Layer 5 of a small transformer language model trained on English Wikipedia (8 layers, counted from 0, width 128). Numbers have three digits each and are written without spaces.
In attention head 2, each number of a token's query or key is one row of weights dot the token's vector x plus its bias. A token spreads its attention over itself and the tokens before it by the softmax of 0.177 times query dot key.
The model reads these tokens: "z" "es" ":" "\n" "-" " F" "r" "en" "ch" " s" "l" "o" "op" " E" "l" "iz" "a" " (" "1" " A" "ug" "ust" ")," " c" "ar" "ry" "ing" " m" "ah" "og" "any" " and"

Query weights of the head. A number n stands for (n - 500) times 0.001.
q0 (bias -0.139): 451516490309526490284596443304434674463513507504634646425520457322590474435272509628463481357357408233647585359748500562436578548474651418425546280497757320493422567282440500513528549300428467480656517479550487497449530674500360411586425555320480510453540587411794367514597446396528568455487651424575571737655471365487625393452256537625472532334323526630602493478503443276541419472564
q1 (bias 0.015): 464603591754169557500267661687492444424365481522612508564478581500435481493528486432763633511523422697561603809523590801302370410507306658473375417439440556469474391512550698605656609518414681593282606520415481321577343581570608413457626610314359350585362652644488473511269678628342713293459678547314566691312614518511435672407489401461364456661523596430436381547619608597388371576431
q2 (bias -0.121): 401415347485479410530380534495559372676594391541409446447447440350298383463555490526420492458439366432442379448461415458615390461398473618517448619464763414576561461503429511604483503523334535409621446585477615414422545525397490421514500395308415506510465334589748514500560661450472247578334561405473398537662482556464544422497434505454575577431411600472404551539505434358647513555439
q3 (bias 0.044): 345524601621560361393517444342633435510546589617639576746571487366340294319490458570345484395606408655493352557542507293549451514457361500440533634461407460489686507680490514560372558199626448412562355511401300667401476528515474469646601463442599777397506413543710546520785648285590328596432458585806624601471436487465426469638453594421389566485571735548561394510293321425415456507447
q4 (bias -0.098): 393479298427421415585480513523698358711456177508455377533545239575131624493646420403331376507489420449394426519367510285607278409442354627687470678550712511496517449446468695442448572692451486500686282603357597340392319385481517393398528541356556536648519450515650536540575694419552249645294417420417538401566459583386428512615428379316580433391586599454409510587593429357607469369525
q5 (bias -0.101): 347456239507405383555475626605621293571406217456511373465463159536152622631653432480481446430385450590399421590412536270553275369398345560741504666576684412496504392410534662421544615616381545496709331563400541259346304358353529440446570507311533447731497424639557542586544707359472216594270433597504507515644347599375462525504434401385529389468726642353329470615546400433539423464466
q6 (bias 0.122): 778526597670468657612378437484538477629510538636291414578536485584440575490592450504327668581659428833650529671381506476423419572468369604727451605500280553486299459587503486481454451562572606585530543403486376283554326480568532589329650307655585470611458640507345371434332622412580442602576431658385436238517465406369385626446714567428541394585442555413451533446342585546427461482736
q7 (bias 0.086): 625597529777459558622450757612393360526419660579306455409459536550331592481568601503543540579769527678670602645365595427562385517506411634582582632474314582423446355697568599515510518657583655434308490493514525388487424408623586695454532419728446451656453578550360411486541566509547503302446433533554394453547606506529484661381727490449482517551648478377373408439480459723506444644500
q8 (bias 0.002): 399647356487695388574614415373440496679683822479567203725563367472294574434520354519504561496584681537504431398379490337561380692694320629537302602551513355533402483586453393390201553530443482570596489485511641298401312397605551666530588677600648522383559565544699548480552482316455344596468480356408590284378497480522620424478398340374395587447493688473450723548394230489456458295496
q9 (bias 0.052): 624421586633264585427156627425783626551410566624379699313666669368688529339473540771426504496651452761596470824604536526423375701295345572370631558595385468614467541454286509590352327572684487708483623425409492181396521791526395319666596299630266642492578679434500283482471630551531626418529460601387364570548389444509526335465807530437605392468088768591588710326504432424456269338478
q10 (bias -0.001): 550531648468515572326546644619558520595553647379313528377558309608368698638394538542480394624766659570189569649492477496324544692492219579548155675528519475574670238716907305450483504333367409488453409554492566500561312670577617454496422646625590492441431576377164476613604302511496581386402590508480354377189431530721295381488515544428643609572698758463461672500689513563368408302403
q11 (bias 0.061): 437551532328659777424708406291363697376554434491465639504461700368693680690485697560480515437488406508672630419561477595415646331396775315349568479524358695297359534413476582584428385286606484386560588325619221650578685447355328329311206380478551472690599649566200402523570373500475375646749436603472604772442434462601504731218594532723599534411598500656532591584378716480485469394605
q12 (bias -0.016): 275540736463665625275536483472386522572533418416764466539478412756192541599507414347627522470415391689362636590488443641317255442686392418508315341558500544539607493393470492442285601479455432608661447465355563619724589257396468403667489723581597293402317420745603376478463400344302549511336582706597811493465584461664454689465463534345285468645720474577425511399634696444493467544485
q13 (bias -0.020): 639675410572626654497481651643725513427468582383644497472546528545493500419515645518595329409449356354589468375615506472637635366571474453591645552534545376524594682257353524395381666484552347561388357559475369375548582531432398414322298487543582625673591527407250673500694422646632534497401478534300481458459322616480557337463523480738468324440476629593704546475567676484443300250422
q14 (bias -0.012): 379465463552458464393370553466640436191671376432593627299511537334467660638413386651522479500289634742242353757574469504397592388546453565578407489430567500511734375381482284633742295353475391597424620394515428568470536548229403487650614507466317485541576401657409485552451626410283497413417521998593609564519465473666515452478521574256593527500493511595457339652504434471396426631474
q15 (bias 0.104): 588522643433519555626500465521439490539456577682341435588430482406344579365590672510566565636797507598817645443497561426444415523312474491556638626461309658463405391694640699466373533643615733447413452540417309241497423394796559532320437503443449513651538663437454430546604523568585347531590506503557487670400563466415382684447683405526522575359669531440455487485405438538475503527549
q16 (bias -0.047): 500611409566467493353442530657497474460613538531381550409602605325396520529444497585575373454292490580410535746425592649530619345442523529432443679486627447503618276482520263603588373299365460397417637263821487616462725456301468494424556296637540517534488254538365438581597534635248444372378497607526309419382598604619616489356464500431732574482558448453533394583378638570573425543510
q17 (bias 0.034): 601303581377578727570492500557471675323465192368571653190401750637792547598526557427776699496566649567426560481364508571541582280375552332598663348778396568550488403263488479488483489772651585484440516450431444456492412397396623389405417348609500259549518569371096426563390220685682537477572629704603543492567320747578336603401669724578699526453710300564341393431553684592508535513561
q18 (bias -0.008): 576295558425649638487452601303500726378485579487718729239455560526742504526362449577609576324461637384479560391644543528408601642507594406473447131667509285543407635458415257522464542629534370683432447587382692553367379613500526422701466578532451438301399623433521430473578258482664736452662694654733507667784400374593508317363440759570457508370305418607440609365624314530584441476318
q19 (bias 0.020): 685608487518480564705435479550748322554487524692460570582461553494476503575683484429486404654582366262475544364497424753530480672481378468575343598466422728490379529744594744458330609582487466527370460490250404520586507473711478533393251642463493568478506712455474606533507599549202519526639459286381558699458490314436374548524464541774449379529397598400474579372459408573404415376480
q20 (bias -0.070): 517497448598440442486360597524500494561506403477347597470434464393337510462396531548447626487694427638472475592454632493513438364275395717602445622480659428497506209609581603661691509439277620457487539436555405423285299665560552448414538322299506530605524562627514411505538711467602273435245561493608390664540444515507405435371396595423558613479632604218369376540366486529561513479503
q21 (bias -0.051): 690511402448572792463279338562532653589411456591355651631432690440418443459407577389714603492646269484608684461551669801383429336256653485263500451606576467580311533500262591727279518638404457544558543286599481446377661532579444141244413335406534370572454574636525441506410464731342410597408474424359515757440455489677488625405561563518485365549393500424385645356476714492559541220642
q22 (bias -0.001): 183450401436511298425542343478295519614583792445574425507485504363413423523595519483544470515416739508394510536480489459401364577629706452103224388388568471516485538757528238576529259389364461428520630566701698578407679359395583532768616614441492372236360259679757669517420456547290504583539493447543462554504779478763664509331385281500507767638436397529438652684520387636650596550368
q23 (bias 0.028): 790660676631361471574473484457429504596490507679216536483587490351428552369586446561293646559583434455753703634562527559439395683579363652663591481366430606393267418620611694531523500630486671522390589456340465341511444489734476696379521452510482529490497661342717387454531642435403658397577446320454324639651676302374616714420403432557507606417413306414560472571439360637554486761536
q24 (bias -0.039): 251377515303634459510554574434457430448493366395837441385387424514564332468593627445622422376318439399548480175557257373241432416421599338398626570470555516538573632480493508568480648434474418576559315570484493625671713443259379427561267644431390549497517444745480633463507409292570249621721482623698529703612431665500504459492485402652348535544686706621585493347708587452518608642428
q25 (bias -0.121): 618701527413636317373699602689435378395451528605370461627378367523242561632374419442603422473314492322437684543397658693437453564571577397698558614496638591363477426644465715407311716547255523436600485318417473569496623321493385607320393748634580512634404387548665353500775540479134557370296427324672470693516504324559488668603242484283489426351722372327439435500275426435530402516386
q26 (bias -0.062): 512450321497378478685525487358619529389763390526595445472576582450738580647507199484474528496357720354238471483436577523399687610518376745459319508462672378401442415617545250617738284503289278609298566569354667690609391606513451533519482704366354545342564493416516594489349568486396572475836590412398461309561600524481534479394395605403553563535409417452343464641796359478553507574327
q27 (bias -0.019): 685659375603543598584577376533330417685547518531396593579530836440718517577598529476572614734842468408548496390261487669763626445598230529433199458666522500605560331664602550385491512152557717459443509293651500631617225500794703579414361316607722343414443642546197378588200279545625439402430779295304564306153650608563513520324444674706596420415631474373417487285437514592433526453787
q28 (bias 0.141): 569466659513559650510589367513404619511461666584486549605531577506705545564466600433488459607506583473559585466629454649425718662583559408342457446421250649491455670612500397470424396444630382553349537533506469673682537550574497490494472564588528550471385572397319538529461348666425688566724551512401525427260603392596526548488587494559495436531336383620523559456483570545413623430462
q29 (bias -0.091): 282489551471602359376739758399429535353618337386674536446535433622594623409487486531610404401284555234461472490577387455522518326618489428566722538500619542444750472355424629344538707443571435500407371511512620642533429551375407522533292653547457591564566464363484356515699320431639620282496612407670612654496399744394675316559272467504398424251654570644656365534675473415565455569317
q30 (bias 0.126): 500487614582429497523547608586385529427355731446614557505474397542560545508507607529536449542494641576636547517784459441364549614597590395448534412456255543475452614573598470417631543556612489616320462638454487500525348599553590562589590662508468508525493549469441622496500470535559727451620469611495508652433521396456632437472632353577334417557437529580639463513484526676438584489390
q31 (bias -0.108): 312384309313475374486577410407554532625491437451741574596572321407597459584518494449487396399300526255389407335621418553481565497488623406343353365539713360487481654531484493454619577422367375648602362543551544560451399635463589366622456565183614542407485439483654661541447487482450512673554582401402575650520459479402624357484240415654436425476359584533595633549533415462466547302386

Key weights of the head. A number n stands for (n - 500) times 0.00089.
k0 (bias -0.127): 404415500486357452582488392377570375480550590742426369631519463496584492392445587555415432196350353367509626390841549554520399533673253372626530433548852492628566618535428406573408507328480416427437282711428778406500453598447340539697617627504574557203529444102764883727573732482608647485783485557461577508628539470363593336691411476477224445534455434411524453534557327468345330335262
k1 (bias 0.075): 570778446436439621431272589800426232527196445443439673358522442249522483491603614751523411592527486681466621836495542712095324344280662652473239533152205585638426368418662710560538475567329594454566531621519311460559606400243628567523697534517434400799496733546476495570370304868411644329540580454518409643620600483509274545413731500343525368405281535550456562615382807557279522306550
k2 (bias -0.191): 521420442497295425562352370417553336588487500548342629605223491450517510599374519438434523513469500496474452287629716394661327405533493590673590539237797522444577591582479395569579377704463667434422534457391554301503460448675572564563567447338520663354550384209719580602596716403607509670668513598443480497553523439479569341590570314605419587399413589389487645571358171493532480554580
k3 (bias 0.105): 472597584462648706592386517482770541477621359531541492564496624533473493374451453443628543459585488409570240458465554374565361312592373507632686640566168363413742482284228687419460588500598355372432621353528526617162462523554344439308235548511462643511740565594417710381515835322488338573605726492530459556626500428469411585586526230708533294690589618447508602464477310244540615670411
k4 (bias 0.017): 601496456522406351590384387496571377649508533514322552605190377508415425613452500363533305488606459479422493256578671192780524256380563633733521470312648406550751477539391463535487370681468629311472356500286520234414441381628634614541559488380615594511577544380657381483683557404715396743464424587460496629662328447541541214574563277404504632389451769291571770450227266424764668449655
k5 (bias -0.040): 487572537437416380575341354565539386648500551476476648573254393416409407600523492246584371508697487539394558330651637248737421275289541594764452483291550552577850468451421614555509283716476685231508319517276431215429342340522645643619621500343642571488568372364657462477632546504707454666410438627423512688602376496608391193597617234374559522395450716439545667571208238492668768373676
k6 (bias 0.144): 660575634417571799430500562440471722452190658420520568447334425312390437547533519427681500701849459542790511604303511592492492678442603565324547411553179363471323492465325678527364567542428693673548677253496226400389496451568469579371299255575488516729515670828219195448367405541390452481376500371508344524475437360586418863409567533532729628611434551560500464438394611512722543470684
k7 (bias 0.124): 480676528532473673304474525628418419496289500532651586382370576492263627599659489404552485611700597659719486763380537528385389423254743630404587504345216471346427399321599797564434504643527563412629477414458400628476403348493631598468404311478477416865457496637385247405443204601623471391252622294558386462334470448429436644532665516603745301462448641741492543627468654690530397525683
k8 (bias 0.065): 374473593572684431618748449684483587556693649350302472718551303336508476660611356410484653433304529504750504164275412309670524595760615329561577530594554364479681369504318479485398470662350432557592468287628650349369476291632408664479653523481381586549654435810587463271570570224428337747425523413619309480637504508447594464443473273715557662338582676530484504588345479301645375496337
k9 (bias 0.110): 495478564394220830342363707282647442363061443414522668226607483438500455620424530777509331473630373524829496844570457656297379655372581522300558553472506384434388509172385673706341627453527578533573591376680194464411261612366395484679308253470329736636617752354371458578504663500462559377812470420540412353632300272523463622556683676666587553869365633640486662400602485378361256398528
k10 (bias 0.045): 454445434504632346462715659643614629260101414193517639578252330691403706402508475435589521705371734764406646677335682382452407145525565450629347486544430616455714374305711594433440451672513347527570391518640522448558457246349500562532509551488478513736460610919186580319402196412546407441366521563414686479505627467473398388558513473222421653560906691606249560713637588612508441301358
k11 (bias 0.102): 412612362385616393557479440293486757460615632795583279363526607453473604573369630279604471452730264274433543366378294715513810655556461257486547407770348430431474648611611332530598447180548327514584540449425513588473496608634441398559249504694552455549512611427120749563208414719430500508548412391260766565436414679621397849568651692500655364768676216558373430437756599509151650397374
k12 (bias 0.006): 354562573340809232679794465579465575534741308465396441409542413430526525619445492577769690351461509434459723371431411509444539186656525343617387300444209590535587528274624383308375406810345398552475487465518467529725655292421476508583683672686329233208477692815449452301418431605536614484626492557437541607851549708655560627405587371268327522541513582559550337512504694324375751455367
k13 (bias 0.059): 291493591497518364464464582542551467462507508465489410383655490694538607657371654492396364585485438374354361490666328555489446535412415332558508730600542624473537417594576585369580657514768496361586293630440270534238247731594424513671378540468571393588431542504451334414683612569536507543190358278448610592777287546328734273515371485800446544564539555535493787572619556500389617160328
k14 (bias -0.210): 426492563455508433507520606578474529333420255456689775441480589439571365707365480473666575431572612609361478719466563444407504513298488496492398570246423704522818544296508560681518601547405575351276641331553266665590648423133512541526471540496348716294397269651264867732504577546448658400694535814475516606371451421707352486624594546239405553811457378550335261592449332570234707447314
k15 (bias 0.163): 584712473421493680408426441500683395519386559683496504443407564370396747481719551386652475642772508476664503560305446512400546457393605634426691428651196293350425449625504672570440359332364458434732470488354481409309315461578507578351272316621466438792636623563417344505415324587584299493364543264560396593437556417469341589520638593661891221463547511521492704413566674481634441423597
k16 (bias -0.222): 344470242754440416526423514521281462263445555504621710590406621489477380786274428435559522713500567584459466602488678548554453295485643525492541440158425691290754694488535500562694496590594645473219489349614534545629568320459471575602624448411281500518280262354346641636418344556416638353640554567379652314488671504485574640535582508478442646569676433553368492639550358727274604423450
k17 (bias 0.036): 472405442373496465382662472323357565531632364738604632256547688616549578628577533519707445617801690528239550662369320674545778495402404542415416305885386758806267563534731351453314492558604553689522438615434526504622435703441841398641344445521752469422436491350188292569551225763560659335295492582435590302317440421714281441432603777475580411397545294607265361382590687535479496266639
k18 (bias -0.051): 393299539285471530433752535336661572466537345641631385363689432716634513579540411628518541294321659500417639622727354571431400827720242435526368423766563623815299430411604548484183631468538298627517419812614576581570492662397451340668584599408622718133496384425631675647729618469482710430492468557504392387513529314478574386623324600617301300473404467663449225529709586352439171545391
k19 (bias 0.184): 654636622432335549396325466521677444609318407637255380454563402273546652306674511351477374474419411516394546628458385434462393488511556686569348559423431444344482258697451407369584350422534281546699515410448474735481511577544529487348515347518504431722569834675512268500581454559168455540381351259489548710691445447259554555589577546590701352500400562447500754543657752425701423484508
k20 (bias -0.105): 639439306490341727548271426510446401389165515630416781622257541442355518529462595437511468518557515651544536558572823446560327351375485577681559496349536618531656443593545641618461469681485696462430448434322511368413376402546521622557533461327602568704530422252431716658399496534601562575540640687427439511412608374447210446636735373492567539275455572469324478694368256573553392378692
k21 (bias -0.116): 500471258519426615547410439306447483365407679708196551270512574430560413730321556693651395562423357350432548337707612478364453496516558444655446402414469612548256609785700231524446402468496639724529466509432562404504375660669411391665612431492250461496566814086509427620320409790164574589705400348383594459854529484470483744483781637687676576419405516472391479448783540316516438334663
k22 (bias -0.157): 376440257626761332614525480644482604443771518304543526661612308457522422683532292617410638470079568509623477294415475482482540577797643429455472426393581486391564597538779378555709341558301482648391776413898664439796678190512517394405642547492279571238492301577615774475312401343371386572717550704604406432291773624629679632329431411505471491453504483533517296550612425413195457756366
k23 (bias 0.115): 591544645609290709310350517635520351473201590784563526557467409316244582323595608460434312470570383634838640681577543665389462551544578680450669404346649186312444518636317617671396511376306659485560455461435597496566623333453471605461585309479418492722465580488644349608452403552607574395530532367534250530433570368235585664554533577401601355355295493475631549424419641575583323516608
k24 (bias 0.045): 384492504319462262616588410359690484694907333532593322385550438469564764419504526378520745411536484281245406318512230578340448577619453361625450488624626479512481534578683391329788427504590191423610413607399422508468523702626440433488438653544632452246514448520608658275385755337653420614566407463469603681602473757644416293553388280504410219664411485474551570560464374437474550701516
k25 (bias -0.039): 325620478682487381587487324558289270482640491768478417653565537376580522372569546181482513336451600459557612451572546290478455123530448592805434435084559706313905386476327495551440288537535412216610087651110808644685374410445428645568798449422426281471444465391812491418530356609569626530496442396435637560787654533237670549748474504289525449373586539549652483592630519513592581509437
k26 (bias -0.184): 677438436610327321471672515619372454521447395500433462687280413360573317492429404441318290546236770664222597648483484430594517745574471528595329482190896446702517415676624400586500476464404441604293538562627700672734885517440536466596820598358592823492384257657629769663586595360349531455605536653429479545324624240517526302504483547244327522387392459362240316613289486609557418590582
k27 (bias -0.046): 802411485708275621483542487545168481481528739652077476681226558439422415495540463526717587566549574530453749580249619440792427336561524527687392530657536782695307454726694169324419433600457495801332428244762671428544619357770717667465632486599676333734606505430190421569622150544379553357400650391400579359271556573515417586352486602626459566156874308496200543808373597572550256275666
k28 (bias 0.067): 578517461465665454421626609536563734433541478330573256397649510603593500497520423549525537580468496474458478598381379584303691679644497473294474530698222406430306476546564482432459549218503365641556659474734448696511619514434442396299351507675374432579536667759303442460479395487274441432496440296500551428471552553511547843319375704480507481613583352500549469429770842472500534628414
k29 (bias -0.057): 363504444587351215522561496603456274581728386679542352389525669693573616298520596396392569243517504456322485543595428583496638352422358500677468576534604518592794415348543478508496571524663237210530065752328554534509475587376508572701679668457621431508457274343689691409817600492975676370441516509492611364697401612453556028634384436461315316473626558476546659589423392597306393473397
k30 (bias 0.198): 522592542434698496367483612648602586528412446307749405381778406616496548381708477541475594462428468592553469668496353620210529721469497457311448636714138403482387376385574759527511627266486331428692511595698296552421410504304406431388421581598424400657529511764481450440463482561467438446337460377625429527406493573493429508378322507456490299567486517565639448483646716479416469537404
k31 (bias -0.144): 524428469479500309651388447504637546682683588396347368696530313568695420398504401533330415344243380407279473236722419323633504608658328434717319545575752578705614548699508361478602442391462356603434407625632580277504557552503433407560701710417626559287624426384762774671673722393402539653558339620424628613600587599524543276472307386425235512422520538312512519530484364312459440512480

The vector x that enters this layer's attention at each token. A number n stands for (n - 500) times 0.012.
0 "z": 469537492511509492513479498459522498460487437621517495533500492539475517527538468347533473511542536505506528489493511492449580492521472526512581487469277416478536493560489488524533494463530539497481528533554474494516482487464501469482495493520511518587500450505525448861541535475470481499476504498550506548487562473499441629505473472527531469468508481519530504483521468449538534522455
1 "es": 453489490556437476478484499484430468461550479650492453550469492496477590536549513378512514492496487548525536554544485460448456478550507524484511478521317449466508539491478492501553463526565518547508492546497473514559455490515439535496509495451458476569469486525457462909457499489491553542518495452458557496487526526474487616488537464527418484444505497520521511496574440455522410569499
2 ":": 488528489542503452552474411542478490467492466617503482528516467493489488528552460401466482524525479521493490487503469480484487497502503508482515451467349419495500444506498466516537422483540549488563523494516515534493501457498493535481478482536479508546497437444519467957475464495521455654511482531538514521479515483472463609560516486494547474484471517522548521422490479536480502525549
3 "\n": 483488527531475460639468522518498444488453481673505464566522431528433479487547464433482475491492533495508522497493471432515476525513433501518524579532377427477455475518419496473436527535532515517500492493500512457534477447505540472533484506456467504503487463500547502934546501505487445680502512448513503517525487519492478588571508435477471474514519520510460466456481495467489514497491
4 "-": 532449580458523470584382502446511496505473465659499473575484506437496472458406427462509490475495536508507491486515529459471511507492496544484533451483354415455471492554440502538444461493588507553550529481477498478535467515513523505532494465490468522553493471499560472914528511500493491630485470533511473490518598490423459523491619527473555505449421550502507493467568522419450512506469
5 " F": 450494454504487566635470475418563475525512438660475484569524494493505428505501478429443508467554483481491493464560508547556509542500519530477514495607362372545470476553423475516445466526583499475380510559475519468570520498507432495567476490499425518455517477442585551908542542503498489478542516457503501501505530606479441494522617419503491478443487563549567532457464508498498473508457
6 "r": 504445491422452590551455513588517514495466572674444561565521546471531515480415507359429543473489581505491373474463515530508440554479548448508550491556379508426424485422391337494529534524553434544433586598520514468513481516497515553471521559486475580501520414454492536907606531539518564490485490503656489494498521479425442532500561437487461541424445519471458557477436498522518499420541
7 "en": 521431426585430538561438485529539526428491472653512534537505461490560428481577506501441478462498467535492473528490558502510471579468553397504516516568329456561487470560418474460597439508578512509492515538532543477470507549490471446551541448502465505530527463471539373893474539476442502497513466438522522524464482515498510536481563430531489563399553523503491555506510506433513452513478
8 "ch": 487480487466484494469434527495539462503512584712480490524586464468501516508498483508490402491554451535574555564492456483527478486464483497422488523516339408472493487526391513455531449540553416561443506550532513471597444523438478485499511498434522481563572407480495544871548539507466577530492520553469471475505527458515548541468554536501469450448457486478533555547533506572511472467433
9 " s": 525488499532393420662486557450568490433490552613529464506525462498522477560534489459501400503477495520538505478545518488448542525473573503524548425540335427454480542554477432512604453509570442516444446496505454543425534454490445488594506494504464459506538463477532576868516494515499518468529462559520480518509548425438493528478572463499442495479483479503521523564556524505464439560428
10 "l": 439508539541486526536457577458533520453529554662474525516518459532457444472545564471459484456507542518445552511516503432463485565483582503526467461568334426446490501604376440464650489513501442511419405560517580483538525525500431442488499547469535478490419479488523509844544554549499545478497379539583500525470486562523519477504515537498491454518458451399557474497441508546495470552524
11 "o": 482418534553498590519403452455502452480472562656489489601430448527473460407568515418408369570437480552458576566558549417468434516512491527561472485580348489504507459502546471500520457486521541563484554560507502561490568561477438461601518586490603485517490509412500487804495523534452497473517466443574541505453537523512497495467502507512432473479434483510517522472469552507509451459450
12 "op": 452521501527471443540413561473482424456446516717467496651545435474498508546495471444482455491455524538506542576562493528474467530535538487471489494419339423526524534500553511503537429476541480486455512522538556572476479476478504512576546437478501557549397529448438479798547517540489514521526510478422506504507550540475525465499496497455435476490523581510464521412539558493493484478440
13 " E": 521538477471520552658427510467541493509435537640528500572468440436464512514465556437473451500537476508562552479503532533540497416546492459555446495478317442475545493500472492477563485522568489537429476532515494540512409479474413525503517541498467498541498501519541526785477464520565525507513520571506512495492496515464463524500555428499508455500509453484494472538481506575410463471522
14 "l": 542456555593492514513407558475512475422464593678486516559493477493458567483544545434447488450495466543496506528489590483548454543424575479525520509482332474501535503556463454533544451503558453519425404523494519558456470494457467525562515548455520381542503549509516491718541472534536587487461454484538490536421457520512430545460506493502580455423522436454480475568397518547514531507514
15 "iz": 455497543630453605493422565496515425429437581691480500642484446512529519483547552493445413517447448548534504553509582461519335463445528528503621564422362470465554511628535391445585490507596497482485537537482549550452515489504502545565511556509501430540528549443458391686533437531481468477478461413490510471478437506467534528446511509498446478379538466571479481506475531493444594442470
16 "a": 472517488512415552493442448480480478476513587639493470566469448498496439513528520515506423486541416539527575537510551450486411487486484503519460493534315459555571491498556484501534458493539473506528562496482441559514567436526487550556538543527520440525518461495472473806563475568462563525532454418490493525451490492453483579459562468525446453513473461485553533490517526475432461455536
17 " (": 429521489481520530678466526468510522503448473617486471544539449521470510485508477456461502474554507510508526467450486532518455461518563422490502487491320423468464482495490492429516517483573466523537491517474488498462585462500476516511511469530486497497497490486529562800497512467474468610482499497519492489527547491470440605525576450507511533467488463502487511519516523517463473510519
18 "1": 497490530470564567570486451468472476470488518705562519497461464488458478524469488434478478439511529509526542443574480469534515483458576352515502493597337468557460572417492463447472482505598451484531489515490471541572562437476458521541501507500465468499472469479573446740503461529558507609513507483549574499429450561453448534539589499487431476484442499515511515473494523507525508487513
19 " A": 499488505494517518659451479464513491492509518678491477544511497427506513545509499463461480483491488515583501451493512549507596512486480399517499445631316549548520468437512487473441518493572494521462480500472482466514408438463482545558505529498496539509482458474490540775558515495504511522586532586524494465504542520442471507511544520505507482426524462479524498498494491485420461438516
20 "ug": 474418545516412510534438452548463484509563485716488446522546528387535479501511512539536511429512508503559429506506502552482562519503601409500491503572358573523510487505491404452470431459656498497463446506454459499487460510418610573547487551597433525503480485377558419790586468499583472479524499509497540541532504504491502548458546539523547474465499384538488513498491595417494522473483
21 "ust": 520495486541518501460487458446446487608522572637494426482567486455459476416522544526513491556580518535548516566510444535496554482467506501450495496531354519586490502545437397441509444455633417527462456522497530494487433609487523467474480455581525494542417459425509445770587481491513451534518556520493524506542512574486521586406499522528447551437500404454556534489438593554481501534361
22 "),": 479518469505521485511460406441483521463502442655451442545510479528471529523531487432463455510568463541487519510473508540493489518520525528493534520536336393493448524505507455485444430476501503485563565530513470447468509454471445549510508504511552421492511471527481534709511548486401425627474487604516450470515527482470492569487578549527476524436482489522476501538592549591466533496516
23 " c": 457513457612544566599523458542471502499572477592526441577470519452456532571466440448501446491536491518442490484513447522517520524542533528492492414475346417481525458539481430473514514487578488545357539453444521563510470447490487526512479508480498578469508453489494533755492509515441429501542506608545585499522533449512484559468565576493458515517459478569512524538471487481505518512484
24 "ar": 432572531492579495491475532548400436501501463699497478449478543445464540557528534426513494475474524553437429542465484499525547590528552441539448480510342524534572412600417470591521449511561460531467517475469585540500542465474503547580490547523366446477461493503550519696468476489408531507475468560514556516490471497392611522425578467505444561474485534499411468521484480597476503500483
25 "ry": 432439525459580452499505534548446520568491483625463544519471462475495552598543523418421540529484518571437447574518482487549437527491453490473499439429327479419511469563484422532542436537535507553487587494503581585520517461475502500532511509519406511466481488508476477737483506504452560533487479501528537480497514541494551576496528492435477437505450452471464429457523540585513543452505
26 "ing": 456482464520501495485462492543414513468516500578511487550532495453485512545499491426478473445529461603512497562484454528497465503476505516497410496499327468464555544476479523536517485511520470473515484574529510583540450432479479506542526518487448495441501486553516456754544488459506498593519537532487553495492545522478469563441504489434481533492455518497428449456509528536494463600479
27 " m": 524499474564479512616476503495526495524523523496485485534493503535470472489521484468536464480507486520464521482505509501591532449549524514531434439494316437470529602511489445507556512527493470476398550462531522489442494445516484607537507494565527494469446428502493555804539478526462490477494462516484518527536545490496451515491564514510398556517480396485515482474491438543530551559477
28 "ah": 466527532502503563508420496537480418528483440629515541475517482499435480543487495438500481495454550566500478515492443479540468541523509481515443452531315493537471469515538500512522516523509528550437573480466548505504498415500534560534505505524484391459484419538524488714503468505446509523457500574545466529492542532429659554529467556545433477391449498543489484527543497558473530538535
29 "og": 426519586485447472522503539527441507438457479611482493504501466444461408581549512415432516470481503564515566532558475485527477481568563464544392527450344564381532442425506492507469477547465526448437511533508543576591420438505544573553524519549412467520471450471499476693521491498473539472526475594477494543545456507415573595535516543501440544471496508590447461503577478548445602481448
30 "any": 499506482503498534447479527508473502556498474593514557509530428481443433503528537457513481533485464584463476549497481459563432506489413505497465395446318469492517555555484457541520465537493574478480579522494500531455526462512521498560507525533476435490506449490466508759554509540489487554480488586460524518467473552479553582413482521469453524491455494506480457478554523538489532474516
31 " and": 539440466535499515468464402508496500479484458566451512457486496524434476490529437474477441533503504590474513512501489495521442535470515513530463525530339423452526529529485497501546499530487504510551499475500508540479529436486513511574527459495512447432474490489519575741482469495494446572529519732466550474514529478472458556434544533475506523490418458536500477483530541559505489451513

Token 28 "ah".
Which token does it look at most, and with what share of its attention? 28 "ah", with about 20%

Token 26 "ing".
To which token does it give the most attention? 25 "ry"

Token 31 " and".
Which token does it look at most, and with what share of its attention? 30 "any", with about 20%

Token 25 "ry".
Which token does it look at most, and with what share of its attention? 25 "ry", with about 50%

Token 23 " c".
Which token does it look at most, and with what share of its attention? 23 " c", with about 30%

Token 29 "og".
To which token does it give the most attention? 26 "ing"

Token 4 "-".
To which token does it give the most attention? 4 "-"

Token 18 "1".
To which token does it give the most attention? 18 "1"